Layer 4 of a small transformer language model trained on English Wikipedia (11 layers, counted from 0, width 64).
A neuron's activation on a vector x is SiLU(gate . x) times (in . x), where the dot is the dot product.

Input weights of the MLP neurons that the questions are about. A number n stands for n times 0.012.
n16 gate: 8 -28 -7 -3 25 -44 -17 -25 -21 -17 -44 3 -10 15 -17 10 43 39 -13 -34 -20 -30 -2 -11 41 -20 -8 45 10 10 16 63 -52 22 -8 3 -28 -6 10 -31 -15 -27 -3 18 14 0 -27 -31 0 -9 -17 -45 -27 39 0 5 -1 8 35 -25 -1 47 18 -13
n23 gate: -37 4 -9 -46 4 -11 18 6 11 35 -11 25 -32 -8 0 -16 10 -23 -72 -36 26 56 -23 7 1 -25 -12 14 46 -13 -21 -32 -21 -7 3 12 29 16 13 41 -11 38 -11 21 -9 -4 39 24 -2 48 55 12 -47 -57 -6 -51 13 31 -10 48 -9 21 7 24
n68 gate: 7 -23 8 -27 -41 -7 -27 15 16 -12 -4 -25 -29 9 23 37 -1 50 30 17 -31 2 -2 35 -18 1 -15 35 29 27 13 -9 -1 -15 -17 -88 -19 57 61 -22 -2 27 23 -38 11 -24 -12 13 24 -19 25 2 -8 29 65 -38 -15 10 -43 -24 30 -18 -14 16
n103 gate: 0 10 29 -24 -4 4 13 -11 -42 15 39 -20 12 5 -10 14 -11 -62 -47 55 45 28 21 -30 17 -4 19 -35 -22 -12 -22 -18 37 -19 -3 32 -30 -6 29 37 -39 -34 4 -31 -50 -11 -17 19 32 34 -16 36 16 33 3 20 39 -11 3 1 4 30 -7 12
n117 gate: 6 -20 -1 -47 -11 -13 29 -40 -25 36 -17 -1 4 20 -14 60 50 36 8 -42 -29 -8 39 -29 36 3 17 2 -25 0 -27 -7 -59 0 -29 -21 -29 11 9 39 -22 58 14 31 19 6 -3 20 7 -23 -17 11 17 20 3 23 -13 0 -46 -8 -41 14 0 -7
n131 gate: 39 28 16 -24 -37 1 -15 22 -2 -8 32 29 -6 18 9 14 -3 -15 2 28 17 -11 -25 -22 -6 -16 -10 -5 19 26 -24 29 1 11 33 2 15 3 -37 2 22 -12 -10 -22 5 -4 13 -51 -8 39 -31 -2 23 41 -9 4 -31 -15 1 16 -21 8 -30 47
n167 gate: 15 -32 -8 29 25 11 14 -9 -36 2 -4 -17 15 -14 1 -2 -16 -1 10 16 28 -23 31 5 9 -37 -10 1 60 -36 37 -11 -26 -8 47 6 -47 -4 -54 22 19 -22 82 3 -15 2 14 35 21 27 16 -12 -20 57 -53 -12 -42 4 -28 30 -9 -8 18 -15
n16 in: 10 0 54 -57 -9 -49 -3 5 4 2 -4 -61 -4 20 -3 12 18 29 -24 -16 34 6 -8 3 44 12 -29 7 -7 48 -2 35 -23 66 6 -14 13 -12 31 -1 -32 -21 -37 31 32 35 -28 -49 19 18 17 -22 18 16 0 -31 -29 -43 21 -13 -1 25 -13 -22
n23 in: 14 50 17 -55 6 -21 3 36 -70 43 6 -13 -11 7 14 2 33 9 -10 15 -9 -5 -13 15 58 -57 -13 27 -3 -23 -18 -42 -50 -37 1 6 -32 -52 0 31 -5 27 -12 19 -23 18 -10 -15 32 75 28 -9 -18 2 5 12 4 3 -1 -5 -45 -7 -35 12
n68 in: 26 38 21 -1 -47 25 -7 -21 -27 8 14 -22 -15 -45 -31 -46 57 10 8 9 -20 14 29 67 52 -46 45 -10 -6 7 50 -1 33 -70 29 -9 31 12 -25 2 -19 -46 39 50 -10 -25 -33 13 -10 32 34 -16 -12 37 -21 -14 24 6 14 -24 -41 -25 -15 -19
n103 in: 41 12 23 -8 -4 -1 36 -44 -27 21 -37 20 1 28 -6 -6 48 47 18 18 3 14 42 -9 10 -41 -14 18 -71 -39 4 -55 -21 -42 5 19 -6 32 -9 -12 -1 9 25 54 -45 3 -13 13 26 11 -68 39 -42 12 -27 15 17 4 32 -6 -15 -10 27 13
n117 in: -19 -25 12 62 13 28 -17 -37 -56 10 6 -20 12 -19 58 35 11 -29 8 -66 12 -45 7 -52 47 -11 45 -76 -20 28 21 -6 -5 -17 -49 -16 24 -25 10 -3 -38 -16 56 29 19 -21 -16 18 -35 -9 -25 8 -58 -38 47 6 -48 77 2 -10 2 -6 4 -92
n131 in: -78 28 -27 6 7 -9 -1 5 51 6 -2 -16 11 1 -4 -6 -14 -3 -15 5 -43 1 33 -5 -1 43 43 -7 -25 -35 6 -65 56 -22 -58 48 -11 -2 7 7 -42 17 -9 0 -2 0 19 54 -2 -18 -13 11 3 -68 -2 -32 25 45 -4 23 32 -29 30 -21
n167 in: -38 -2 -44 31 13 -11 -8 79 -4 -21 44 -17 -49 24 24 23 -29 10 41 -7 6 8 -14 19 -9 32 -26 -32 8 5 1 23 -19 79 -47 -55 -1 -14 -38 -51 -32 70 -32 11 24 -25 19 -2 -7 -18 -2 -14 26 14 75 2 -14 47 73 21 -19 33 -22 21

Each question shows a token from some text and the vector x that enters the MLP there. A number n stands for n times 0.03.

".": 10 12 12 15 22 0 24 -37 41 8 -2 -2 14 5 1 2 -28 18 0 9 6 -19 17 9 -4 15 -9 36 -22 42 29 15 5 -23 6 -26 -1 27 10 -8 7 -7 1 6 40 -26 -1 -38 -14 14 -14 -15 -25 -4 -37 22 -19 17 27 19 1 2 -37 0
The two highest activations, in order: n16, n23

"m": 21 -19 -20 21 0 20 -43 -29 1 -7 9 8 -42 -4 3 15 -16 -3 -9 13 -15 -11 -63 14 -6 20 -7 -33 -27 34 -26 7 -8 -29 -18 22 -18 -3 -3 -4 6 3 -29 3 40 -7 0 -7 -8 17 -19 -3 -9 -17 17 6 -1 9 34 4 20 -30 -35 -1
The three highest activations, in order: n103, n23, n16

"il": -15 33 8 -16 11 33 -30 -2 -9 6 35 -3 -35 53 -10 -5 18 5 -5 4 -15 -13 -55 16 -5 -3 -7 -36 -32 69 -34 14 -15 2 12 12 12 19 1 -9 -7 -8 -7 -1 16 -12 1 11 -8 9 -27 -26 6 -21 -29 -4 17 9 2 -4 22 -5 -3 -13
Which neuron fires most, and how strongly? n103, at about 0.11

" town": 4 11 1 -9 4 -8 7 -14 5 -9 3 24 2 35 20 -23 -4 0 13 2 -1 17 5 -1 -30 6 14 -13 3 47 20 20 32 0 14 5 13 10 -12 -7 7 52 -24 -27 -18 -40 4 -30 -18 37 -13 -4 -30 3 -13 -53 19 3 17 -4 8 -31 -21 -45
The neuron with the highest activation: n131

" E": 3 28 -13 -1 12 3 -3 -4 -12 -42 23 18 16 20 -28 0 5 -20 -3 18 1 -13 -50 20 27 -4 5 -20 -17 25 0 -9 1 -9 43 24 5 -7 -11 -17 16 17 -33 -4 12 5 2 -48 10 24 -15 -5 16 5 16 -31 -4 28 -9 13 -1 -44 1 -30
Which neuron fires most, and how strongly? n103, at about 0.25

"ur": -3 33 -1 -3 -3 20 -21 -15 -16 -19 21 -16 -35 28 13 -13 -5 14 3 -10 -12 -17 -30 34 -9 9 2 -49 -29 44 -7 16 -24 2 7 2 13 7 -9 -5 -10 0 -22 -20 14 -2 2 -12 -12 37 -6 -46 18 -24 -59 -4 27 -13 30 -5 4 -24 -14 -31
Which neuron fires most, and how strongly? n103, at about 0.52

"oka": 12 31 -14 -38 -1 18 -4 -9 4 -11 -4 22 -2 42 0 -3 -2 -28 1 38 -31 2 -45 5 -11 2 6 -24 -36 73 -22 32 32 -4 3 -6 22 12 -10 -5 1 24 -4 13 -17 -10 -12 11 -11 21 0 -6 1 3 -34 -5 18 10 3 30 9 -10 -14 -5
Which neuron fires most, and how strongly? n117, at about 0.49

"ad": 14 7 -26 4 10 26 0 -18 5 6 6 -13 -24 22 2 -16 14 11 11 1 0 -8 -67 22 -1 11 9 -26 -16 46 -16 35 6 -9 5 -1 28 25 -4 17 2 7 -24 -23 14 -11 -14 12 -2 47 -16 7 2 -32 -53 -13 19 4 15 3 34 -12 -2 -38
Which neuron fires most, and how strongly? n103, at about 0.33

"===": -1 11 -3 18 -15 31 21 -7 38 2 7 -2 14 25 8 15 -21 -7 20 -2 19 -14 53 36 31 -17 -17 1 2 59 -12 27 -2 -12 9 2 7 33 1 14 6 -5 12 7 -19 -24 27 -21 -12 5 -6 -12 -27 -3 -16 -28 -37 26 13 10 -10 -9 -14 0
Which neuron fires most, and how strongly? n68, at about 1.3

" and": 7 -2 -33 30 36 17 -28 -43 -2 16 3 15 -17 7 14 3 -12 -4 -2 32 -5 -11 6 14 5 6 6 10 21 51 6 25 -11 -33 19 -13 -10 -11 1 8 -21 36 -9 -9 9 -13 11 -8 -12 34 -23 10 10 3 -4 7 -37 11 -21 45 3 -27 9 -1
The neuron with the highest activation: n167

" bene": 37 12 15 28 29 24 -24 18 15 -7 24 13 -15 13 -14 -48 -14 -8 -2 46 2 10 21 -3 18 8 -3 -32 11 1 -25 3 7 12 -32 0 0 11 -17 10 1 11 -18 -9 -7 -49 -21 -12 -17 17 -20 -39 -28 -5 -40 -29 -16 11 29 19 0 13 18 -26
The neuron with the highest activation: n167

"\n\n": 5 33 -3 23 18 -12 25 -18 37 5 24 10 2 -1 -5 23 -3 14 8 -6 12 2 9 -22 -5 -23 -14 2 -1 45 26 -2 -23 -18 7 -16 9 32 -8 7 -6 17 2 18 30 3 13 -28 -6 -4 -7 -3 -20 -25 -42 3 -35 17 40 5 -6 -29 -43 16
The neuron with the highest activation: n117

" As": -11 34 -3 18 22 -27 13 2 27 -9 21 23 22 5 4 17 -11 -25 22 -11 -4 -15 -21 24 -1 -1 25 -47 -25 31 -12 -18 -27 0 54 0 14 7 5 -27 -10 54 -30 -3 32 -6 5 -2 18 41 -37 -4 -11 1 -9 -16 5 6 15 14 -1 7 12 -28
The neuron with the highest activation: n131